Layer 7 of a small transformer language model trained on English Wikipedia (14 layers, counted from 0, width 96).
Take only the direct path to the model's output, skipping the later layers: a vector added to the residual stream pushes a token's score in proportion to its dot product with that token's output vector.

Output vectors of the tokens that the questions are about. A number n stands for (n - 500) times 0.0058.
"After": 389 426 514 595 446 553 579 577 545 375 479 425 464 302 444 419 574 500 483 468 601 518 525 474 597 591 526 462 520 582 621 459 487 385 485 559 630 564 488 498 552 529 400 521 451 487 456 541 586 599 424 445 568 442 448 553 529 429 517 522 442 398 500 476 509 518 446 488 515 436 404 648 468 451 529 589 534 534 472 475 565 425 712 571 541 451 459 503 439 523 589 420 532 471 476 364
"꧀": 345 632 374 701 440 224 600 764 273 28 464 463 300 525 389 217 692 582 124 661 572 644 401 719 428 649 502 203 315 246 779 437 171 305 219 615 299 638 653 649 703 575 614 559 608 517 485 774 652 672 502 491 716 383 368 738 540 653 191 453 326 299 603 358 321 475 187 677 669 246 141 791 422 375 629 746 838 564 580 504 836 382 784 668 594 357 506 743 469 480 769 681 713 312 367 153
" August": 558 556 538 460 534 455 587 581 525 408 519 437 475 445 538 427 452 427 478 420 590 506 523 474 557 483 489 478 427 448 476 465 429 562 434 613 530 522 523 437 525 450 546 556 558 535 434 540 478 535 496 431 491 439 415 531 488 551 478 439 498 478 478 476 472 526 535 494 543 520 490 571 482 508 540 542 553 448 465 551 475 553 554 439 502 472 510 553 487 547 545 505 455 475 490 568
" Record": 400 576 528 652 472 551 505 615 541 394 543 458 523 360 444 555 565 399 476 481 465 470 504 538 472 488 482 394 554 443 437 525 429 448 425 530 543 521 534 571 509 559 489 513 554 515 658 463 510 477 543 462 434 468 462 557 571 611 425 448 423 515 526 483 448 531 440 465 598 505 433 460 464 473 562 527 526 488 570 534 518 459 499 579 495 422 476 431 543 516 534 590 470 419 519 526
"ull": 628 629 480 563 579 549 546 627 491 246 479 485 435 441 463 485 524 416 456 623 542 507 496 503 458 520 364 361 378 438 492 470 504 430 469 516 489 489 487 575 526 506 627 426 546 521 597 430 521 514 435 517 540 459 518 556 471 494 490 543 496 506 506 484 442 500 500 505 496 361 496 516 492 432 522 534 614 535 485 670 546 407 494 500 534 498 482 545 436 520 514 498 553 506 508 496
",": 470 479 529 499 500 537 429 488 570 581 531 612 497 487 474 491 466 430 560 506 487 431 521 486 560 424 466 597 378 594 470 472 632 480 539 562 462 526 461 473 505 360 366 520 486 506 580 514 499 414 470 523 447 550 459 489 462 500 501 424 569 427 440 525 585 612 535 461 497 551 565 424 550 529 453 423 479 539 476 489 465 561 434 443 506 497 509 491 554 520 467 527 470 565 526 600
"ō": 516 604 472 527 421 453 442 568 451 492 417 398 484 469 464 452 600 559 518 516 543 486 426 445 523 512 476 391 533 442 516 476 466 437 573 470 386 534 572 462 546 460 623 458 481 545 539 632 518 562 510 565 495 371 590 514 415 624 442 491 561 437 515 501 424 475 436 545 538 390 395 494 510 450 532 499 425 532 493 495 665 587 613 636 450 396 450 542 445 542 593 486 607 456 462 551
" Island": 462 525 478 535 423 360 528 584 508 539 480 569 537 493 391 529 499 511 356 440 475 431 563 561 485 494 476 317 517 405 570 495 481 523 515 503 405 455 609 467 566 414 583 489 440 556 598 538 542 492 491 495 446 562 481 526 505 579 386 525 504 557 527 495 514 543 438 515 536 480 486 558 542 539 451 523 630 554 539 486 459 410 539 522 477 467 531 495 467 511 555 559 490 427 495 468
"-": 530 484 457 442 514 526 431 423 556 546 463 476 512 469 507 498 523 429 542 462 417 459 594 456 567 416 510 590 458 520 493 456 590 555 632 564 613 427 493 433 450 598 429 512 436 499 489 423 474 439 535 538 394 488 591 510 451 494 554 420 517 519 515 508 554 448 604 401 494 548 601 456 473 504 503 436 494 546 498 424 497 532 442 549 466 544 552 507 374 658 411 549 577 475 527 538
" East": 505 475 439 462 502 388 473 521 423 453 447 489 411 492 435 531 570 473 449 541 481 518 536 525 613 515 489 463 547 433 602 477 485 506 482 504 500 514 546 444 506 529 617 571 487 494 437 452 591 470 543 475 527 540 504 513 421 560 458 492 452 543 551 492 522 500 511 541 507 535 526 548 521 554 427 525 636 487 560 557 487 524 499 469 488 500 513 444 401 524 491 507 444 442 509 421
"wood": 415 580 416 584 509 455 448 564 461 471 468 558 459 483 374 504 570 543 433 573 481 432 561 600 504 415 542 422 458 384 473 466 541 534 544 539 515 519 476 539 669 507 457 466 473 471 497 569 534 533 506 478 527 493 536 636 434 485 446 561 429 456 433 505 473 546 568 677 431 455 385 573 564 505 488 473 547 503 617 525 502 506 602 411 505 373 430 393 431 520 540 575 611 429 475 454
" species": 477 494 492 609 500 416 534 541 531 524 476 607 479 400 472 530 514 479 331 538 484 500 336 434 518 498 582 523 422 512 567 455 427 496 430 472 362 512 588 584 709 459 474 556 456 618 360 461 520 599 451 448 404 428 504 518 335 481 393 519 572 541 559 496 453 472 528 583 494 519 435 674 500 440 542 416 564 493 517 461 543 537 503 487 547 519 469 554 558 529 722 496 645 507 426 366
" was": 479 401 524 660 467 462 427 442 582 455 553 531 512 512 580 438 540 441 514 481 516 465 478 515 442 415 495 526 364 497 516 518 572 405 458 499 516 558 478 473 488 461 446 554 500 546 516 551 508 531 491 539 519 606 561 479 490 505 530 437 512 511 495 507 538 537 504 459 464 469 512 567 472 532 530 517 444 508 427 570 468 654 508 476 466 490 517 568 508 475 517 511 430 503 471 394
" is": 480 427 473 620 474 448 398 450 603 492 527 514 551 517 524 518 512 427 479 520 541 502 425 482 460 405 519 555 396 482 530 549 512 384 501 449 412 545 482 506 592 468 497 576 450 556 485 535 494 515 501 504 425 580 563 498 445 536 514 464 540 512 502 512 546 518 501 537 457 498 551 552 510 526 522 504 474 580 472 521 500 604 471 483 472 538 459 536 499 394 541 512 476 504 485 402
"f": 478 620 506 419 592 530 521 485 502 509 618 488 616 512 475 626 439 518 494 485 425 474 477 509 496 586 508 550 472 440 436 522 486 563 459 561 510 623 423 542 483 558 487 520 429 467 484 519 544 487 521 509 430 538 556 476 449 504 537 489 411 559 503 513 485 373 460 481 455 434 479 503 410 603 632 455 407 495 453 529 523 441 548 439 483 421 515 493 484 498 468 449 471 666 447 535
"line": 394 610 467 486 529 467 552 587 466 400 549 540 462 445 451 422 495 450 467 440 414 508 407 452 516 519 489 428 530 548 459 522 510 355 496 639 527 422 464 561 530 530 443 527 487 429 482 477 490 413 563 498 418 550 556 545 482 608 500 423 504 582 439 502 454 595 611 465 478 431 579 519 582 585 573 551 558 512 576 456 538 352 524 482 521 529 460 488 443 584 624 609 566 405 468 464
"time": 509 554 478 534 512 485 521 404 557 539 510 557 491 515 355 476 561 494 467 547 562 515 547 470 461 523 478 508 475 436 430 486 329 403 590 605 538 494 540 413 502 423 398 480 567 521 361 733 633 460 630 528 421 537 423 602 454 525 517 374 364 478 433 466 480 589 421 556 465 476 527 572 516 454 573 554 622 536 539 565 513 348 649 540 423 389 447 534 506 527 505 615 625 401 429 401
" Port": 506 559 435 558 493 489 511 645 494 516 490 450 424 475 423 512 491 472 523 433 492 504 447 541 505 570 546 423 502 535 526 522 511 569 453 508 462 566 589 494 510 447 602 509 538 423 564 440 539 558 519 483 495 515 531 559 458 479 469 534 504 524 572 492 452 451 506 488 494 532 417 539 411 536 488 493 506 515 470 535 470 481 467 547 470 555 490 501 437 546 534 505 450 408 456 419
" band": 397 534 534 618 486 495 419 569 453 406 460 537 475 404 506 443 500 455 467 538 426 462 483 482 534 551 511 408 423 540 454 479 430 492 456 445 494 438 566 632 650 452 528 510 486 537 510 500 495 596 517 455 431 501 528 539 593 611 455 475 463 399 556 494 396 511 528 512 582 498 516 505 546 502 592 458 582 469 577 578 536 621 457 524 495 361 416 489 459 524 570 470 572 499 479 495

Output weights of attention head 0. The head adds the sum of these rows, row i times number i of z. A number n stands for (n - 500) times 0.001.
o0: 579 365 162 804 407 533 467 356 380 505 421 412 339 348 606 736 730 413 513 551 621 344 617 389 457 307 339 255 567 655 599 238 343 412 520 420 492 625 277 628 387 499 371 605 512 559 501 261 510 930 457 843 500 347 630 552 481 357 643 604 507 377 483 674 407 564 447 574 493 522 665 672 596 463 507 537 529 492 148 360 411 651 547 473 611 615 447 697 633 317 630 557 306 307 556 549
o1: 513 657 626 451 679 538 378 538 682 476 424 571 675 483 264 551 207 692 511 489 394 264 499 568 557 352 597 609 593 431 655 328 548 371 645 688 461 694 517 396 773 486 456 404 720 319 505 437 466 495 635 416 546 509 625 444 107 492 211 590 554 416 520 668 545 626 577 619 365 504 463 553 421 536 507 571 261 517 650 369 457 393 425 439 388 526 295 367 307 574 746 249 683 548 471 482
o2: 610 532 438 253 415 363 392 957 516 571 526 345 639 510 486 470 390 411 500 637 435 496 318 187 404 136 576 711 332 410 436 458 774 771 577 575 594 572 604 659 598 575 460 542 622 624 597 171 586 586 542 297 574 538 279 534 442 587 391 578 733 615 727 565 306 274 509 629 601 482 443 458 703 639 771 198 401 440 601 360 492 588 507 544 193 396 611 344 260 320 513 428 515 497 487 607
o3: 411 342 432 337 332 426 518 522 491 659 270 455 410 780 370 341 663 596 562 480 663 280 512 797 672 435 294 392 711 688 542 524 568 754 646 590 360 341 387 733 216 714 621 308 574 283 539 528 846 548 402 375 451 500 396 763 364 390 563 496 571 642 765 547 624 574 470 403 333 424 539 344 542 301 477 378 526 445 497 435 355 560 466 561 514 357 752 393 306 496 598 549 475 453 767 341
o4: 675 463 469 586 596 584 323 349 336 615 632 563 575 523 438 601 640 542 419 810 587 432 359 401 428 611 636 669 417 508 552 559 427 450 485 731 449 489 469 738 542 463 509 523 345 496 491 534 664 469 554 359 237 314 778 622 642 516 492 375 382 459 714 701 459 586 393 567 443 673 431 289 78 500 224 265 675 465 522 522 610 577 498 392 499 554 408 412 618 473 462 823 532 476 632 522
o5: 714 628 668 404 577 437 632 574 294 474 601 629 416 515 597 518 513 545 318 606 409 447 400 598 638 475 665 456 695 511 374 497 603 645 536 449 600 358 459 745 651 288 529 512 475 327 378 396 597 423 510 477 637 666 553 472 304 411 258 479 150 300 516 438 463 548 585 685 571 300 389 509 373 400 459 663 552 502 745 539 621 382 551 494 611 711 488 575 544 598 538 285 568 470 164 346
o6: 473 710 635 301 377 417 544 562 472 456 497 570 475 408 637 511 431 414 514 534 524 580 547 663 610 260 559 538 445 536 407 410 704 490 789 593 579 556 597 500 336 480 365 618 460 473 518 296 474 497 499 479 426 520 389 583 394 536 462 376 490 477 351 713 652 560 617 369 383 497 607 522 421 612 583 283 436 553 372 560 534 514 391 420 536 654 366 607 314 484 526 403 406 451 644 529
o7: 511 398 520 724 475 386 403 486 577 352 401 421 332 316 419 410 485 359 612 582 460 522 573 546 448 437 504 504 433 508 550 714 552 319 438 606 635 542 481 401 508 324 460 694 502 478 543 409 411 876 510 602 337 453 532 854 653 413 588 644 443 525 466 552 409 429 438 654 662 572 511 533 619 595 585 918 454 583 474 657 476 487 412 419 325 607 475 364 588 479 557 368 463 501 453 265
o8: 559 729 560 408 545 529 468 821 417 380 415 564 399 569 460 581 588 460 511 439 202 556 460 380 655 585 400 546 400 407 731 349 530 434 527 528 514 423 504 520 308 476 586 497 359 607 565 398 408 584 433 468 232 706 637 533 308 526 645 490 508 307 478 567 482 408 736 295 440 791 414 396 526 513 525 532 545 741 521 555 578 545 404 546 324 576 324 339 381 778 600 342 750 588 322 381
o9: 561 575 494 358 651 566 478 464 555 506 466 417 674 454 540 356 614 388 725 581 400 431 453 574 477 443 387 612 388 591 471 608 761 410 522 380 684 390 434 391 513 672 493 605 419 558 536 406 491 435 548 455 414 422 780 559 434 478 574 602 340 487 452 427 704 567 168 442 509 628 429 411 747 504 455 694 343 395 497 419 535 430 845 453 340 522 489 649 330 576 699 495 338 648 494 198
o10: 276 617 588 430 625 457 468 646 325 619 687 482 141 468 399 604 479 469 549 282 694 513 358 415 536 411 258 251 578 536 567 405 527 544 447 735 532 720 463 505 526 648 550 572 580 574 343 479 568 485 536 501 531 673 314 460 470 525 593 470 288 522 426 487 441 612 208 409 758 406 525 549 336 558 390 514 719 184 399 666 291 593 486 512 480 456 478 662 444 534 472 631 464 557 401 655
o11: 491 444 571 434 596 507 430 620 485 263 470 604 737 465 532 700 486 544 326 617 503 485 621 446 600 705 467 637 309 231 708 655 479 497 569 539 441 489 478 254 405 438 542 533 319 621 364 476 886 449 612 596 463 556 491 523 536 344 620 650 587 463 331 436 550 609 337 574 502 279 501 399 657 530 500 460 699 411 330 747 322 549 612 498 579 457 487 390 506 375 733 464 486 527 661 390
o12: 533 378 501 275 553 640 382 571 415 294 585 782 401 564 637 288 682 575 745 459 483 648 358 573 418 667 652 650 514 471 346 367 355 289 410 613 705 557 558 553 553 470 451 382 474 424 294 566 688 467 602 394 311 461 310 508 604 655 513 245 272 704 450 600 580 523 402 520 709 572 615 502 507 384 661 587 490 595 412 585 452 500 404 397 667 337 477 658 652 543 398 785 518 576 472 424
o13: 486 568 486 393 565 381 469 512 501 392 631 404 372 755 666 536 378 416 474 337 457 444 383 497 424 684 781 426 375 360 633 540 272 415 391 766 479 607 606 805 434 575 776 301 429 594 732 502 620 587 283 216 644 594 559 359 813 288 555 372 504 553 576 449 517 445 536 482 319 605 157 544 345 456 445 720 482 531 450 412 506 654 510 554 448 528 560 411 562 551 379 196 342 461 713 551
o14: 411 530 518 275 304 472 393 393 475 559 385 604 599 517 569 236 387 569 920 519 675 389 436 430 490 754 568 518 481 820 800 548 642 476 413 452 372 553 408 654 667 309 403 625 399 433 604 609 576 414 509 357 470 423 329 564 270 324 459 565 340 525 293 549 725 519 504 402 334 491 636 598 408 330 584 463 463 439 341 529 326 619 736 361 571 542 761 637 604 438 650 479 639 615 390 756
o15: 513 559 486 443 525 657 736 731 663 486 319 724 472 686 605 616 514 324 525 527 311 573 602 640 438 428 363 442 489 519 574 598 485 639 386 582 498 405 438 393 648 279 434 395 633 552 519 493 405 429 500 474 257 864 613 573 479 328 398 375 498 500 591 633 426 439 647 550 545 496 451 490 456 716 264 428 668 695 581 565 459 287 520 616 270 509 473 476 335 527 432 339 476 418 543 450
o16: 476 667 638 346 302 372 395 509 465 579 417 424 550 428 488 539 414 595 602 604 497 578 344 703 317 684 700 716 584 606 569 620 400 367 369 405 482 583 486 582 619 386 435 551 505 646 621 422 429 569 184 628 553 557 383 320 346 254 432 662 576 737 263 731 355 563 344 442 436 641 389 236 587 668 508 838 600 500 471 300 653 213 449 298 515 686 383 556 364 630 560 319 513 784 472 639
o17: 545 445 594 572 558 537 623 591 527 318 515 418 552 433 502 571 534 470 648 573 689 523 530 390 611 522 506 632 436 472 331 365 688 778 404 540 592 552 302 674 420 480 580 443 658 458 619 422 429 467 616 481 524 298 196 610 510 335 382 523 551 462 585 533 649 567 272 348 414 778 491 426 622 737 578 659 657 654 633 583 488 356 549 379 296 447 539 436 571 518 347 577 443 296 450 510
o18: 382 618 575 728 414 485 445 495 660 396 534 606 367 355 412 521 414 729 420 423 488 491 345 430 497 584 659 495 484 616 584 545 504 428 416 422 280 407 330 632 714 377 467 329 519 709 553 387 260 489 692 560 695 542 705 495 689 521 448 552 474 582 276 610 453 522 556 592 548 595 589 473 509 516 648 449 514 412 616 557 319 265 545 661 631 435 380 488 460 361 480 424 448 809 571 275
o19: 547 407 447 342 246 544 539 428 441 384 478 391 417 670 390 406 544 524 242 487 451 323 247 474 284 545 493 467 540 754 506 612 653 455 523 191 310 745 518 619 523 566 427 548 416 637 724 699 508 433 559 624 429 468 645 644 332 577 471 611 512 471 519 497 769 450 660 585 517 290 430 575 632 462 335 414 455 683 445 472 722 334 319 572 621 415 514 422 602 276 427 628 794 264 521 625
o20: 527 579 420 559 452 526 297 346 373 229 658 201 521 458 406 193 534 454 404 381 430 637 451 515 696 575 374 477 525 425 653 404 634 450 485 697 507 454 413 241 690 414 466 383 680 605 572 466 557 750 496 632 458 619 507 538 571 766 595 494 792 385 573 351 519 484 694 483 675 553 291 478 693 374 416 449 378 376 376 303 663 422 465 523 392 703 514 569 253 501 490 433 614 455 651 371
o21: 385 528 546 619 505 599 571 419 577 493 686 355 533 601 620 466 684 404 404 544 490 442 425 699 432 358 320 352 437 506 468 708 589 262 510 588 403 675 679 583 489 331 440 560 460 419 454 486 618 544 452 360 680 549 470 392 400 569 484 525 599 317 579 839 637 584 483 502 298 411 683 648 473 511 462 307 559 543 445 423 569 561 303 513 383 626 592 406 424 356 475 527 285 510 672 435
o22: 371 603 497 267 520 445 459 335 496 205 227 694 772 685 452 365 558 429 532 509 327 673 564 395 540 599 493 269 448 447 464 534 348 395 526 381 302 389 235 491 357 759 681 555 510 584 663 468 502 316 546 530 410 324 433 660 344 407 514 468 408 486 662 651 624 494 658 372 462 489 634 223 514 551 383 522 638 654 619 396 548 539 561 766 570 463 779 448 486 460 527 613 588 367 594 376
o23: 534 588 572 742 664 473 444 545 561 495 685 694 570 533 487 533 544 596 375 433 427 376 492 718 408 468 417 508 613 532 579 411 483 560 272 536 420 327 647 363 498 477 484 515 348 466 570 329 551 306 645 505 351 878 570 366 559 471 552 742 388 364 444 590 352 436 425 416 590 628 392 344 402 447 509 468 519 671 533 476 554 464 407 409 723 420 327 610 725 452 378 680 502 277 277 288
o24: 487 465 350 623 619 496 390 301 477 303 696 463 283 592 636 350 546 595 603 289 551 455 429 311 321 443 618 476 325 478 539 458 427 475 634 626 348 313 422 480 513 543 587 668 275 379 325 717 444 987 333 493 793 370 557 531 458 458 541 661 492 604 656 346 522 503 400 654 621 490 475 606 657 564 560 323 533 647 515 310 479 312 602 354 412 776 496 733 462 464 450 406 581 719 491 506
o25: 506 554 595 360 502 584 448 607 418 197 566 559 650 437 588 426 412 768 482 371 745 466 246 207 653 465 314 214 391 419 520 415 462 370 546 440 551 500 593 462 641 573 434 482 474 521 624 630 693 568 438 276 590 750 560 475 575 511 477 368 409 590 400 672 363 522 504 421 390 344 413 659 305 467 540 681 424 434 503 616 618 306 667 465 528 457 424 523 474 631 633 490 409 515 688 479
o26: 508 727 281 368 316 591 624 482 369 322 275 592 356 631 590 454 669 546 415 551 372 523 476 583 606 499 491 797 391 532 548 412 578 585 417 492 657 604 558 104 621 450 501 537 415 326 395 594 411 372 522 371 365 316 451 580 731 360 754 448 571 464 532 411 531 443 696 444 762 550 531 545 512 418 576 803 428 315 470 656 656 355 580 501 386 528 400 594 561 391 424 116 648 531 730 495
o27: 401 528 557 395 566 488 512 484 627 471 489 598 617 484 639 391 743 547 354 385 641 518 346 628 546 557 320 473 742 464 567 362 486 509 570 403 543 600 465 563 470 417 472 305 339 685 453 593 279 273 448 569 344 682 592 282 344 490 363 511 427 362 461 733 492 379 282 553 477 465 484 713 515 509 384 607 354 544 590 328 606 586 538 455 563 444 514 306 587 426 664 516 503 570 606 410
o28: 846 306 638 327 607 411 641 387 463 487 473 442 246 542 661 502 477 607 702 620 527 442 442 452 420 484 493 391 468 337 486 560 548 543 557 594 477 535 215 655 634 477 402 318 400 441 572 453 422 792 421 510 491 327 597 667 581 334 569 612 564 572 610 521 293 751 750 218 288 408 593 562 452 550 412 404 519 713 577 158 474 523 592 632 476 379 587 514 654 436 550 739 344 450 741 326
o29: 397 541 423 341 503 413 658 503 422 350 740 461 585 395 347 681 601 559 393 469 497 670 584 374 485 460 590 555 591 705 678 450 399 457 519 292 567 798 381 670 485 359 399 517 399 602 583 558 514 568 410 472 596 823 706 351 459 633 337 452 538 370 523 527 291 826 617 298 451 444 398 690 531 536 517 554 572 594 689 459 349 638 599 275 314 656 341 355 305 308 424 239 684 552 528 326
o30: 583 430 325 501 401 304 567 475 747 453 386 476 543 290 399 357 683 702 322 309 371 567 506 405 636 573 554 631 635 567 761 732 495 472 439 522 384 582 675 385 536 704 652 712 344 601 387 486 756 629 499 510 413 611 501 361 537 838 445 351 526 799 425 547 538 557 551 621 579 471 302 403 274 512 541 513 593 354 334 599 546 427 624 447 241 348 468 555 341 426 557 564 327 465 426 260
o31: 183 356 561 690 556 393 345 683 432 552 404 421 326 616 574 443 515 567 625 568 390 452 511 548 849 721 589 425 799 500 385 498 752 532 573 724 607 573 508 353 494 431 830 283 553 484 811 447 396 265 343 459 420 573 600 332 342 568 414 641 478 498 614 770 521 287 441 340 489 463 510 508 507 485 492 663 463 545 518 475 385 610 537 620 364 489 401 239 464 602 403 452 373 578 386 625

Each question shows a token from some text and the vector z that the head gathered there. A number n stands for (n - 500) times 0.0087.

"th": 422 569 585 439 688 509 547 594 816 455 567 557 623 374 446 674 298 588 347 494 466 556 603 677 267 562 521 352 403 442 635 396
Pushed up most: "time"

" 19": 571 574 535 358 498 426 623 695 635 601 510 522 396 431 633 466 332 568 433 379 610 619 535 438 424 707 494 529 450 466 629 448
Pushed up most: "After"

"29": 587 565 546 330 507 421 631 704 652 593 492 534 391 433 646 450 319 574 450 402 601 622 545 440 412 722 482 514 454 481 654 442
Pushed up most: "After"

" close": 510 502 738 484 574 426 537 645 696 621 519 639 468 383 570 514 355 486 529 485 527 629 577 454 376 624 332 504 464 511 637 452
Pushed up most: " is"

"ri": 429 570 655 546 569 334 596 575 720 542 508 610 548 415 530 606 307 480 417 504 555 574 734 535 340 634 495 452 457 456 611 494
Pushed down most: "꧀"

"st": 447 628 635 428 559 472 534 733 676 545 563 558 615 305 415 624 319 589 533 331 568 521 559 544 425 539 508 414 426 501 610 465
Pushed down most: "ō"

"n": 401 559 671 489 585 354 569 599 704 514 480 582 623 407 533 622 339 456 406 515 575 550 752 515 363 588 503 387 498 425 603 478
Pushed down most: "After"

"ed": 478 527 653 502 595 485 641 586 719 589 574 424 531 535 484 590 200 522 534 483 571 673 662 599 327 600 428 434 488 478 732 463
Pushed down most: "After"

"ger": 356 610 798 461 560 403 600 561 668 546 578 544 524 480 517 553 347 452 465 493 470 630 701 488 412 678 417 549 419 500 557 457
Pushed down most: "After"

"et": 374 494 795 457 598 330 646 570 699 490 485 529 558 380 509 548 454 459 495 453 486 612 567 528 366 624 316 498 511 451 526 435
Pushed down most: "꧀"

" at": 488 614 671 464 657 433 439 823 731 661 595 583 407 601 495 594 342 462 459 359 535 516 656 465 490 631 368 381 527 462 696 565
Pushed down most: ","